Layer 9 of a small transformer language model trained on English Wikipedia (13 layers, counted from 0, width 64).
A neuron's activation on a vector x is SiLU(gate . x) times (in . x), where the dot is the dot product.

Input weights of the MLP neurons that the questions are about. A number n stands for (n - 128) times 0.0054.
n58 gate: 124, 151, 146, 72, 137, 151, 140, 102, 116, 94, 89, 68, 145, 115, 186, 190, 195, 112, 109, 136, 63, 146, 90, 160, 148, 71, 145, 114, 118, 157, 136, 162, 143, 104, 167, 181, 162, 212, 74, 165, 169, 132, 130, 160, 93, 107, 177, 111, 148, 167, 61, 134, 56, 107, 157, 146, 117, 103, 121, 159, 127, 117, 141, 152
n81 gate: 137, 133, 109, 7, 181, 175, 135, 162, 88, 134, 182, 129, 96, 56, 97, 206, 116, 137, 99, 121, 168, 91, 79, 173, 145, 142, 148, 114, 81, 162, 106, 106, 102, 200, 116, 117, 110, 154, 105, 87, 110, 145, 105, 146, 143, 157, 103, 209, 134, 163, 108, 120, 165, 126, 153, 178, 74, 65, 160, 96, 143, 100, 108, 105
n100 gate: 35, 150, 120, 159, 194, 119, 134, 92, 167, 112, 112, 82, 110, 103, 147, 134, 127, 165, 112, 121, 172, 159, 106, 117, 120, 141, 130, 101, 103, 143, 118, 151, 149, 80, 123, 116, 154, 124, 136, 86, 141, 153, 157, 121, 106, 118, 111, 128, 126, 146, 163, 124, 129, 90, 152, 61, 98, 133, 159, 148, 59, 199, 115, 173
n128 gate: 119, 139, 131, 147, 163, 182, 146, 116, 67, 130, 161, 129, 147, 158, 84, 124, 96, 124, 130, 186, 153, 194, 92, 127, 97, 124, 140, 158, 155, 142, 104, 163, 136, 119, 158, 158, 135, 98, 71, 109, 91, 103, 121, 100, 103, 112, 146, 111, 116, 137, 143, 136, 154, 130, 121, 122, 132, 138, 100, 139, 140, 140, 96, 135
n173 gate: 123, 150, 128, 133, 145, 61, 179, 123, 65, 165, 99, 121, 98, 118, 179, 148, 151, 112, 147, 99, 130, 215, 117, 115, 138, 164, 172, 176, 119, 126, 188, 154, 103, 137, 150, 182, 142, 77, 51, 110, 117, 121, 118, 187, 149, 122, 137, 154, 110, 78, 70, 173, 95, 96, 110, 114, 109, 115, 30, 112, 54, 159, 82, 119
n181 gate: 181, 145, 162, 92, 120, 152, 172, 104, 53, 97, 142, 125, 150, 77, 157, 81, 148, 72, 154, 89, 92, 125, 58, 146, 105, 170, 77, 174, 108, 164, 82, 127, 141, 146, 169, 139, 164, 110, 141, 142, 108, 176, 101, 178, 158, 171, 104, 191, 118, 132, 104, 59, 135, 111, 132, 162, 149, 90, 162, 165, 146, 31, 79, 176
n200 gate: 132, 115, 166, 144, 133, 94, 142, 97, 123, 116, 132, 132, 161, 107, 101, 116, 105, 149, 143, 127, 122, 147, 138, 116, 144, 132, 110, 128, 156, 132, 97, 144, 124, 161, 142, 114, 148, 131, 109, 154, 123, 171, 130, 124, 94, 122, 168, 112, 123, 134, 116, 88, 140, 114, 133, 168, 151, 126, 116, 113, 112, 93, 153, 66
n204 gate: 140, 126, 111, 130, 122, 78, 199, 150, 178, 128, 163, 88, 63, 141, 87, 104, 146, 130, 151, 153, 135, 81, 135, 154, 126, 114, 127, 125, 138, 111, 196, 135, 113, 191, 119, 112, 94, 147, 136, 92, 155, 123, 154, 137, 153, 134, 106, 121, 115, 180, 114, 154, 105, 153, 149, 150, 144, 106, 195, 105, 118, 135, 128, 100
n223 gate: 87, 110, 144, 127, 169, 122, 138, 174, 81, 91, 107, 71, 95, 44, 135, 74, 119, 138, 115, 81, 153, 139, 148, 154, 70, 178, 136, 110, 120, 156, 112, 120, 112, 172, 116, 117, 88, 149, 74, 163, 137, 152, 138, 101, 143, 139, 182, 144, 96, 178, 134, 124, 162, 113, 184, 85, 121, 124, 121, 165, 110, 120, 112, 162
n227 gate: 135, 131, 138, 125, 148, 151, 165, 120, 107, 108, 110, 112, 109, 95, 143, 152, 126, 104, 53, 150, 174, 102, 141, 122, 146, 145, 158, 160, 93, 167, 129, 67, 157, 97, 73, 85, 120, 141, 81, 143, 140, 160, 106, 140, 110, 80, 142, 96, 169, 148, 145, 142, 116, 86, 102, 165, 165, 86, 136, 139, 125, 155, 129, 189
n245 gate: 82, 226, 76, 137, 132, 161, 136, 86, 120, 58, 127, 131, 178, 153, 153, 76, 131, 145, 195, 143, 118, 95, 145, 114, 130, 166, 84, 159, 111, 116, 157, 131, 157, 124, 122, 101, 157, 119, 99, 83, 95, 69, 188, 136, 96, 94, 117, 129, 114, 144, 107, 116, 93, 136, 158, 72, 164, 148, 128, 86, 131, 170, 94, 136
n58 in: 121, 130, 135, 103, 123, 118, 153, 113, 149, 107, 122, 111, 170, 130, 143, 138, 118, 135, 107, 184, 81, 168, 142, 192, 131, 74, 126, 111, 101, 162, 166, 140, 134, 125, 125, 213, 142, 153, 84, 127, 187, 115, 96, 164, 134, 146, 139, 94, 140, 121, 77, 100, 108, 76, 161, 155, 149, 112, 135, 165, 87, 149, 147, 134
n81 in: 110, 104, 124, 103, 89, 107, 179, 130, 86, 97, 121, 110, 33, 170, 155, 180, 161, 152, 122, 142, 96, 164, 180, 78, 175, 123, 124, 132, 175, 57, 120, 158, 168, 92, 150, 125, 101, 123, 151, 165, 87, 76, 125, 119, 180, 91, 149, 155, 151, 123, 133, 93, 98, 131, 168, 144, 184, 124, 173, 58, 96, 159, 141, 86
n100 in: 138, 107, 103, 155, 148, 158, 142, 82, 120, 108, 152, 165, 121, 119, 162, 115, 120, 167, 117, 112, 132, 174, 136, 145, 119, 91, 73, 112, 126, 152, 62, 128, 162, 125, 131, 146, 160, 79, 152, 115, 164, 93, 110, 161, 152, 121, 162, 137, 87, 88, 142, 137, 194, 102, 135, 158, 130, 89, 137, 120, 140, 106, 129, 138
n128 in: 117, 125, 115, 149, 130, 133, 121, 116, 105, 137, 182, 139, 125, 180, 117, 153, 182, 126, 133, 166, 176, 142, 101, 134, 141, 108, 145, 132, 178, 138, 119, 108, 138, 122, 102, 117, 108, 166, 71, 126, 136, 78, 121, 101, 128, 131, 106, 126, 116, 169, 109, 159, 62, 126, 110, 158, 121, 133, 160, 116, 123, 121, 158, 109
n173 in: 165, 125, 156, 74, 137, 142, 87, 95, 142, 184, 146, 55, 136, 141, 73, 146, 148, 163, 123, 175, 101, 71, 118, 85, 74, 167, 136, 108, 150, 98, 109, 56, 83, 160, 188, 162, 157, 116, 145, 126, 183, 105, 91, 168, 64, 101, 121, 125, 143, 102, 187, 100, 92, 107, 161, 159, 171, 153, 203, 208, 109, 98, 185, 97
n181 in: 137, 213, 149, 137, 135, 143, 125, 87, 85, 149, 111, 100, 167, 138, 185, 126, 166, 181, 146, 132, 70, 201, 122, 189, 104, 147, 103, 110, 165, 117, 83, 100, 95, 144, 76, 90, 80, 80, 142, 63, 99, 100, 134, 101, 144, 121, 106, 140, 131, 152, 126, 76, 62, 194, 143, 151, 125, 135, 65, 140, 157, 132, 63, 190
n200 in: 123, 163, 159, 137, 178, 163, 161, 153, 126, 154, 146, 135, 102, 149, 95, 160, 149, 127, 134, 94, 104, 166, 161, 117, 118, 143, 123, 124, 151, 134, 108, 148, 112, 126, 105, 134, 138, 119, 124, 136, 92, 146, 131, 86, 135, 122, 173, 110, 116, 112, 119, 99, 97, 109, 133, 127, 162, 151, 110, 141, 114, 119, 139, 119
n204 in: 99, 116, 134, 65, 120, 165, 127, 134, 115, 135, 86, 147, 183, 113, 82, 152, 186, 127, 133, 139, 83, 103, 137, 134, 112, 117, 165, 165, 119, 108, 126, 109, 126, 95, 139, 139, 174, 142, 127, 95, 119, 164, 146, 140, 101, 107, 168, 143, 163, 103, 127, 136, 123, 150, 112, 78, 73, 151, 108, 112, 139, 140, 134, 123
n223 in: 107, 148, 113, 139, 122, 143, 118, 145, 119, 147, 161, 137, 147, 155, 129, 172, 101, 146, 62, 173, 136, 126, 93, 137, 192, 92, 137, 139, 104, 155, 165, 138, 113, 68, 145, 153, 166, 182, 109, 111, 173, 87, 129, 116, 121, 160, 80, 104, 89, 91, 166, 124, 86, 90, 82, 102, 167, 138, 128, 104, 152, 165, 132, 132
n227 in: 102, 177, 134, 113, 165, 83, 145, 112, 145, 150, 107, 135, 148, 130, 137, 134, 85, 89, 79, 135, 87, 107, 181, 147, 127, 103, 146, 158, 105, 168, 113, 105, 175, 104, 123, 63, 111, 49, 108, 179, 151, 136, 113, 175, 82, 146, 167, 104, 156, 149, 155, 113, 145, 116, 156, 150, 127, 99, 93, 102, 121, 157, 94, 166
n245 in: 131, 198, 101, 139, 178, 115, 80, 109, 146, 105, 120, 111, 147, 99, 142, 83, 83, 107, 135, 139, 160, 174, 185, 91, 122, 112, 114, 138, 89, 125, 96, 93, 165, 123, 187, 144, 121, 105, 190, 124, 90, 113, 82, 175, 81, 116, 128, 101, 137, 95, 97, 148, 151, 196, 151, 159, 131, 160, 82, 144, 103, 138, 75, 168

Each question shows a token from some text and the vector x that enters the MLP there. A number n stands for (n - 128) times 0.025.

" national": 127, 130, 113, 187, 111, 133, 135, 151, 172, 215, 185, 155, 176, 160, 91, 100, 139, 153, 141, 117, 154, 160, 96, 105, 120, 130, 66, 119, 165, 105, 94, 95, 148, 117, 132, 177, 128, 128, 124, 131, 107, 87, 114, 104, 127, 137, 108, 118, 182, 136, 156, 104, 155, 89, 153, 102, 89, 75, 157, 115, 109, 88, 96, 125
The most active neuron and its activation: n128, at about 1.1

"\n": 133, 228, 126, 125, 127, 74, 110, 173, 149, 168, 150, 87, 134, 114, 90, 88, 180, 143, 127, 124, 117, 128, 113, 114, 158, 102, 93, 128, 143, 134, 71, 126, 120, 158, 128, 156, 165, 159, 129, 134, 137, 101, 137, 87, 149, 112, 145, 141, 152, 91, 106, 124, 128, 131, 158, 83, 149, 66, 84, 117, 110, 209, 125, 134
The most active neuron and its activation: n245, at about 0.97

" is": 122, 154, 82, 164, 127, 91, 92, 178, 155, 143, 183, 102, 176, 143, 122, 145, 133, 102, 82, 158, 152, 128, 124, 112, 132, 152, 114, 131, 127, 72, 85, 103, 154, 141, 144, 149, 145, 146, 122, 124, 114, 108, 95, 120, 100, 84, 178, 200, 151, 88, 128, 110, 149, 78, 126, 77, 128, 88, 161, 115, 162, 125, 116, 156
The neuron with the highest activation: n245

"7": 130, 106, 168, 147, 112, 123, 106, 190, 173, 125, 162, 118, 150, 138, 140, 87, 134, 158, 126, 124, 105, 103, 108, 138, 114, 97, 110, 181, 120, 118, 95, 124, 180, 161, 124, 181, 114, 100, 113, 164, 97, 68, 108, 111, 137, 189, 131, 103, 171, 123, 105, 132, 155, 108, 206, 67, 118, 120, 96, 112, 118, 137, 129, 85
The neuron with the highest activation: n181

"1": 106, 121, 142, 145, 118, 123, 109, 200, 180, 95, 114, 116, 154, 93, 111, 127, 185, 152, 95, 111, 149, 116, 121, 133, 114, 101, 98, 174, 120, 132, 88, 98, 132, 144, 174, 181, 126, 117, 136, 145, 130, 57, 99, 120, 128, 157, 121, 98, 197, 142, 181, 107, 149, 129, 99, 88, 118, 113, 132, 137, 108, 155, 159, 65
The neuron with the highest activation: n181

" ": 134, 148, 136, 147, 54, 127, 143, 155, 163, 124, 139, 121, 156, 153, 77, 98, 190, 145, 74, 94, 146, 141, 100, 134, 114, 132, 90, 182, 137, 50, 106, 152, 139, 164, 109, 164, 114, 164, 134, 109, 106, 116, 144, 171, 154, 139, 141, 116, 170, 92, 130, 90, 132, 82, 117, 140, 114, 101, 132, 104, 123, 205, 111, 89
The neuron with the highest activation: n204

" the": 115, 154, 126, 151, 106, 137, 119, 224, 150, 161, 119, 107, 139, 177, 89, 116, 185, 129, 131, 115, 119, 154, 120, 129, 115, 142, 83, 140, 134, 97, 99, 115, 138, 134, 126, 183, 138, 148, 152, 108, 109, 107, 128, 62, 134, 159, 140, 126, 156, 124, 123, 86, 117, 66, 157, 111, 131, 66, 132, 124, 152, 154, 91, 109
The neuron with the highest activation: n227

" and": 144, 178, 123, 141, 121, 130, 108, 210, 201, 142, 134, 101, 131, 153, 100, 102, 151, 100, 125, 128, 132, 114, 95, 104, 156, 133, 112, 170, 143, 127, 96, 107, 138, 125, 97, 178, 141, 129, 143, 135, 133, 101, 129, 55, 96, 105, 155, 136, 131, 67, 120, 119, 106, 117, 141, 120, 124, 86, 160, 122, 173, 157, 82, 170
The neuron with the highest activation: n245

"==": 152, 184, 134, 153, 83, 123, 86, 147, 114, 137, 145, 134, 160, 91, 99, 71, 164, 150, 158, 145, 149, 111, 79, 109, 160, 115, 116, 150, 108, 83, 105, 162, 136, 162, 161, 172, 164, 159, 125, 92, 102, 90, 149, 126, 106, 111, 180, 141, 139, 115, 119, 121, 127, 145, 128, 137, 125, 44, 130, 90, 136, 183, 102, 101
The most active neuron and its activation: n245, at about 1.8

"flo": 130, 106, 131, 120, 85, 109, 146, 117, 169, 171, 141, 146, 136, 124, 159, 137, 139, 132, 115, 115, 106, 137, 151, 150, 136, 136, 68, 195, 147, 94, 53, 158, 113, 175, 127, 182, 135, 131, 97, 153, 136, 110, 134, 57, 87, 127, 128, 126, 143, 147, 155, 127, 157, 96, 132, 121, 131, 97, 168, 122, 133, 174, 57, 68
The neuron with the highest activation: n200

"===": 139, 182, 112, 162, 99, 126, 113, 211, 140, 127, 124, 95, 127, 77, 67, 105, 184, 164, 134, 127, 133, 129, 103, 119, 105, 131, 95, 141, 124, 123, 91, 166, 128, 138, 128, 163, 125, 178, 117, 123, 129, 87, 164, 110, 129, 142, 157, 110, 142, 115, 128, 93, 118, 149, 137, 101, 141, 41, 109, 108, 158, 164, 134, 123
The three highest activations, in order: n223, n227, n204

" D": 133, 125, 137, 159, 87, 144, 131, 118, 157, 181, 118, 121, 118, 161, 63, 146, 140, 121, 104, 101, 147, 137, 155, 120, 117, 132, 48, 209, 109, 80, 122, 146, 120, 162, 140, 156, 154, 144, 133, 128, 141, 95, 123, 89, 133, 132, 129, 148, 170, 79, 125, 133, 138, 71, 138, 117, 75, 149, 170, 134, 129, 193, 91, 67
The two highest activations, in order: n181, n227

"9": 124, 106, 159, 151, 134, 162, 110, 192, 154, 126, 132, 113, 136, 157, 121, 109, 203, 129, 123, 132, 145, 127, 95, 168, 112, 117, 69, 169, 131, 115, 91, 161, 153, 146, 144, 169, 108, 91, 110, 96, 123, 78, 93, 101, 147, 160, 123, 99, 145, 110, 130, 128, 183, 71, 145, 86, 131, 119, 132, 138, 105, 149, 127, 61
The two highest activations, in order: n128, n227

",": 103, 148, 136, 128, 165, 98, 128, 205, 184, 97, 140, 143, 118, 142, 93, 122, 131, 107, 116, 116, 148, 119, 97, 122, 155, 146, 94, 171, 182, 91, 86, 121, 128, 140, 135, 151, 141, 158, 121, 142, 115, 104, 126, 81, 122, 117, 165, 144, 154, 57, 132, 95, 134, 85, 165, 107, 136, 51, 169, 135, 152, 114, 110, 155
The most active neuron and its activation: n81, at about 0.34

" brother": 109, 147, 118, 119, 128, 84, 132, 128, 215, 151, 144, 161, 165, 166, 118, 118, 152, 157, 130, 125, 136, 133, 117, 116, 122, 160, 82, 171, 140, 99, 63, 138, 110, 105, 131, 135, 150, 142, 127, 108, 116, 87, 94, 80, 91, 141, 147, 150, 196, 107, 180, 118, 178, 88, 157, 68, 133, 78, 145, 142, 121, 118, 100, 112
The neuron with the highest activation: n100

"2": 134, 135, 164, 148, 114, 147, 128, 208, 169, 113, 131, 71, 126, 129, 120, 147, 195, 162, 76, 112, 141, 125, 100, 113, 120, 124, 78, 169, 123, 107, 51, 135, 119, 135, 137, 163, 133, 98, 104, 128, 114, 95, 128, 144, 106, 145, 146, 104, 155, 130, 168, 134, 150, 96, 131, 87, 129, 113, 123, 172, 90, 172, 127, 60
The most active neuron and its activation: n100, at about 0.35

" back": 152, 176, 117, 140, 94, 82, 133, 124, 170, 179, 120, 126, 164, 137, 115, 109, 174, 163, 96, 99, 147, 106, 129, 171, 77, 130, 90, 178, 154, 94, 90, 129, 156, 175, 159, 147, 131, 99, 121, 97, 140, 95, 120, 74, 125, 137, 96, 155, 173, 122, 147, 124, 169, 85, 140, 120, 163, 68, 167, 128, 109, 101, 99, 105
The most active neuron and its activation: n181, at about 0.83

"-": 137, 74, 123, 93, 102, 95, 142, 149, 158, 90, 155, 127, 128, 136, 79, 120, 192, 151, 52, 136, 140, 151, 114, 131, 140, 144, 102, 198, 142, 80, 148, 137, 149, 117, 168, 201, 139, 169, 129, 148, 74, 131, 134, 63, 138, 116, 159, 100, 141, 127, 150, 116, 120, 101, 98, 99, 116, 113, 167, 119, 132, 164, 125, 92
The three highest activations, in order: n181, n204, n245

" U": 133, 100, 144, 195, 121, 104, 114, 156, 128, 194, 184, 141, 146, 177, 85, 123, 151, 91, 138, 106, 141, 138, 138, 125, 103, 137, 74, 177, 127, 108, 108, 105, 129, 133, 152, 153, 123, 157, 132, 128, 141, 70, 153, 112, 142, 124, 127, 137, 175, 94, 118, 126, 151, 56, 125, 106, 93, 86, 167, 100, 111, 168, 141, 53
The neuron with the highest activation: n181

" serve": 144, 174, 127, 121, 117, 107, 130, 127, 190, 150, 184, 83, 185, 149, 108, 131, 120, 161, 92, 177, 142, 130, 111, 107, 140, 159, 107, 156, 81, 136, 60, 113, 190, 139, 96, 133, 107, 111, 105, 133, 119, 91, 115, 121, 79, 95, 183, 124, 160, 113, 144, 134, 134, 93, 120, 110, 165, 62, 152, 102, 152, 137, 101, 146
The neuron with the highest activation: n227

")": 116, 164, 156, 109, 145, 93, 90, 184, 179, 144, 158, 124, 163, 134, 129, 110, 129, 116, 123, 128, 140, 97, 107, 103, 155, 141, 86, 170, 147, 89, 95, 146, 159, 156, 133, 151, 162, 132, 128, 146, 102, 91, 156, 73, 143, 137, 132, 160, 172, 62, 105, 79, 90, 135, 180, 81, 101, 74, 145, 114, 127, 145, 139, 114
The three highest activations, in order: n227, n58, n81

" late": 118, 145, 126, 123, 146, 121, 127, 178, 146, 191, 149, 76, 115, 159, 92, 118, 184, 157, 123, 107, 141, 147, 109, 137, 134, 90, 119, 149, 170, 120, 81, 119, 167, 122, 131, 198, 122, 124, 128, 105, 105, 68, 112, 106, 104, 153, 124, 131, 185, 125, 134, 101, 176, 80, 114, 107, 136, 71, 175, 134, 135, 136, 83, 86
The two highest activations, in order: n128, n81

" of": 117, 152, 162, 127, 108, 112, 108, 194, 182, 165, 141, 113, 137, 130, 67, 100, 160, 146, 146, 112, 133, 129, 114, 116, 96, 152, 130, 165, 123, 72, 141, 127, 125, 185, 90, 179, 156, 129, 136, 119, 108, 130, 145, 89, 85, 159, 144, 129, 171, 115, 95, 68, 105, 100, 164, 107, 135, 70, 109, 138, 131, 142, 96, 156
The neuron with the highest activation: n204

" has": 124, 173, 78, 194, 126, 109, 111, 176, 152, 147, 159, 55, 184, 153, 127, 106, 134, 125, 78, 118, 141, 119, 136, 104, 138, 131, 123, 101, 129, 100, 76, 116, 102, 137, 159, 143, 141, 126, 103, 146, 127, 98, 137, 87, 95, 109, 202, 180, 142, 102, 105, 142, 145, 84, 138, 94, 136, 87, 124, 131, 152, 144, 154, 163
The three highest activations, in order: n223, n245, n100

" his": 116, 184, 100, 159, 101, 117, 120, 173, 173, 167, 143, 69, 172, 182, 81, 126, 159, 141, 107, 114, 111, 138, 102, 138, 115, 147, 109, 107, 150, 126, 102, 102, 128, 146, 158, 179, 125, 144, 137, 126, 112, 96, 132, 50, 109, 142, 142, 120, 193, 137, 118, 120, 145, 107, 162, 99, 110, 55, 166, 133, 139, 136, 100, 98
The three highest activations, in order: n128, n227, n58

" W": 137, 113, 125, 145, 80, 140, 134, 134, 154, 181, 98, 98, 103, 159, 79, 150, 164, 116, 105, 139, 129, 104, 146, 121, 69, 116, 72, 230, 146, 120, 104, 128, 164, 156, 171, 152, 153, 157, 130, 115, 145, 117, 143, 88, 141, 82, 139, 158, 149, 104, 135, 149, 108, 66, 100, 102, 113, 130, 186, 124, 121, 149, 130, 81
The two highest activations, in order: n204, n181

"leg": 111, 141, 96, 113, 142, 73, 145, 141, 100, 197, 140, 98, 177, 115, 162, 107, 119, 151, 77, 140, 127, 116, 143, 133, 145, 109, 92, 199, 185, 127, 65, 119, 172, 161, 164, 139, 117, 87, 101, 140, 134, 97, 146, 98, 105, 163, 148, 123, 173, 140, 165, 77, 141, 100, 138, 114, 100, 87, 154, 167, 130, 134, 87, 105
The neuron with the highest activation: n181

"),": 115, 147, 141, 124, 133, 97, 114, 212, 195, 106, 146, 122, 155, 154, 92, 108, 142, 120, 106, 124, 147, 127, 104, 135, 135, 136, 85, 151, 139, 80, 103, 129, 128, 150, 133, 181, 155, 134, 123, 139, 129, 102, 135, 70, 107, 141, 154, 165, 161, 74, 103, 67, 106, 115, 157, 88, 133, 80, 147, 98, 161, 136, 132, 164
The most active neuron and its activation: n227, at about 0.19

" (": 136, 140, 110, 114, 114, 110, 140, 154, 156, 130, 135, 128, 148, 145, 100, 178, 186, 125, 113, 151, 139, 141, 111, 122, 143, 124, 35, 184, 136, 58, 119, 126, 153, 169, 126, 183, 136, 156, 102, 117, 117, 111, 148, 111, 155, 86, 143, 122, 164, 97, 111, 129, 127, 99, 91, 86, 119, 45, 159, 141, 138, 112, 164, 115
The neuron with the highest activation: n58

" in": 98, 145, 138, 120, 68, 116, 101, 200, 159, 157, 150, 123, 107, 141, 93, 119, 178, 147, 136, 149, 177, 132, 121, 102, 107, 133, 117, 198, 114, 80, 141, 125, 153, 152, 119, 183, 126, 123, 124, 93, 126, 118, 166, 99, 96, 163, 120, 134, 177, 123, 119, 87, 124, 81, 128, 98, 126, 73, 120, 129, 138, 130, 86, 172
The neuron with the highest activation: n204

".": 163, 170, 123, 145, 144, 77, 106, 185, 171, 112, 168, 129, 120, 139, 127, 137, 107, 127, 110, 133, 151, 106, 123, 128, 190, 148, 63, 145, 119, 101, 106, 115, 144, 141, 170, 137, 179, 130, 128, 145, 107, 90, 173, 79, 135, 111, 133, 140, 191, 63, 103, 121, 102, 99, 137, 122, 116, 63, 112, 129, 159, 127, 102, 110
The neuron with the highest activation: n245

" experiment": 111, 145, 139, 159, 124, 119, 134, 111, 221, 172, 173, 174, 168, 166, 93, 134, 123, 155, 104, 119, 124, 141, 81, 137, 139, 125, 62, 174, 159, 115, 32, 122, 158, 155, 124, 154, 125, 87, 139, 101, 107, 92, 142, 107, 113, 145, 141, 126, 151, 127, 138, 77, 117, 102, 116, 100, 130, 88, 188, 145, 115, 140, 93, 121
The most active neuron and its activation: n100, at about 1.6

" The": 151, 117, 122, 156, 115, 151, 132, 199, 148, 155, 109, 105, 140, 181, 89, 120, 147, 153, 92, 131, 122, 179, 122, 126, 111, 151, 47, 135, 178, 123, 122, 122, 137, 133, 123, 157, 154, 182, 142, 128, 113, 108, 137, 54, 111, 119, 135, 121, 177, 121, 113, 108, 114, 54, 146, 110, 106, 93, 157, 127, 146, 102, 109, 99
The most active neuron and its activation: n227, at about 0.56

" Cameron": 124, 131, 115, 163, 120, 109, 140, 147, 189, 166, 142, 142, 153, 171, 91, 118, 74, 108, 105, 118, 137, 148, 137, 140, 124, 146, 121, 157, 181, 86, 75, 114, 144, 148, 142, 146, 155, 196, 129, 119, 149, 99, 112, 50, 110, 123, 148, 133, 140, 77, 175, 110, 151, 81, 186, 93, 109, 123, 162, 106, 124, 70, 104, 88
The neuron with the highest activation: n200

" language": 127, 128, 135, 136, 78, 144, 110, 126, 166, 157, 181, 166, 193, 131, 117, 121, 151, 147, 148, 118, 168, 167, 87, 101, 145, 133, 48, 133, 147, 56, 70, 103, 155, 137, 124, 197, 104, 119, 142, 132, 113, 98, 100, 87, 100, 143, 128, 160, 145, 134, 128, 101, 164, 120, 172, 90, 112, 105, 154, 153, 119, 88, 109, 140
The most active neuron and its activation: n181, at about 1

"ing": 124, 189, 84, 116, 125, 119, 125, 148, 154, 144, 175, 108, 182, 159, 119, 111, 142, 122, 79, 119, 135, 108, 105, 156, 108, 158, 116, 178, 161, 118, 122, 128, 184, 164, 143, 187, 105, 80, 127, 139, 108, 84, 137, 55, 91, 135, 150, 134, 179, 123, 120, 93, 138, 123, 157, 89, 130, 115, 135, 160, 89, 93, 85, 126
The two highest activations, in order: n245, n181

"s": 149, 175, 116, 126, 91, 106, 98, 111, 163, 160, 167, 186, 165, 121, 137, 129, 162, 139, 118, 102, 147, 132, 100, 132, 120, 146, 125, 186, 129, 69, 130, 129, 138, 150, 170, 122, 123, 112, 119, 153, 95, 130, 122, 54, 117, 131, 163, 193, 191, 103, 84, 85, 158, 101, 151, 129, 97, 109, 134, 101, 89, 58, 119, 132
The three highest activations, in order: n223, n181, n58

"ul": 174, 134, 124, 136, 129, 129, 143, 121, 143, 132, 160, 178, 159, 134, 107, 112, 172, 123, 82, 130, 150, 148, 177, 158, 93, 70, 128, 183, 117, 92, 78, 149, 114, 161, 169, 152, 104, 141, 145, 140, 135, 115, 157, 30, 130, 142, 141, 133, 141, 92, 129, 79, 143, 79, 89, 107, 126, 130, 126, 146, 113, 86, 91, 138
The neuron with the highest activation: n200

"ad": 150, 140, 90, 131, 143, 146, 168, 143, 107, 121, 165, 96, 170, 160, 127, 120, 144, 144, 102, 131, 87, 97, 144, 121, 151, 136, 64, 160, 180, 127, 95, 153, 172, 135, 140, 158, 149, 118, 84, 151, 158, 118, 121, 59, 107, 142, 142, 139, 190, 108, 168, 92, 131, 81, 89, 106, 105, 159, 139, 165, 104, 94, 76, 79
The three highest activations, in order: n200, n128, n58

"hap": 150, 122, 131, 145, 105, 107, 132, 118, 185, 123, 143, 149, 189, 129, 99, 119, 150, 130, 78, 121, 127, 180, 110, 146, 143, 141, 123, 134, 153, 162, 104, 145, 110, 136, 130, 196, 144, 154, 109, 141, 127, 113, 133, 49, 127, 118, 179, 110, 186, 119, 152, 97, 129, 67, 129, 97, 85, 97, 168, 138, 88, 130, 79, 75
The neuron with the highest activation: n58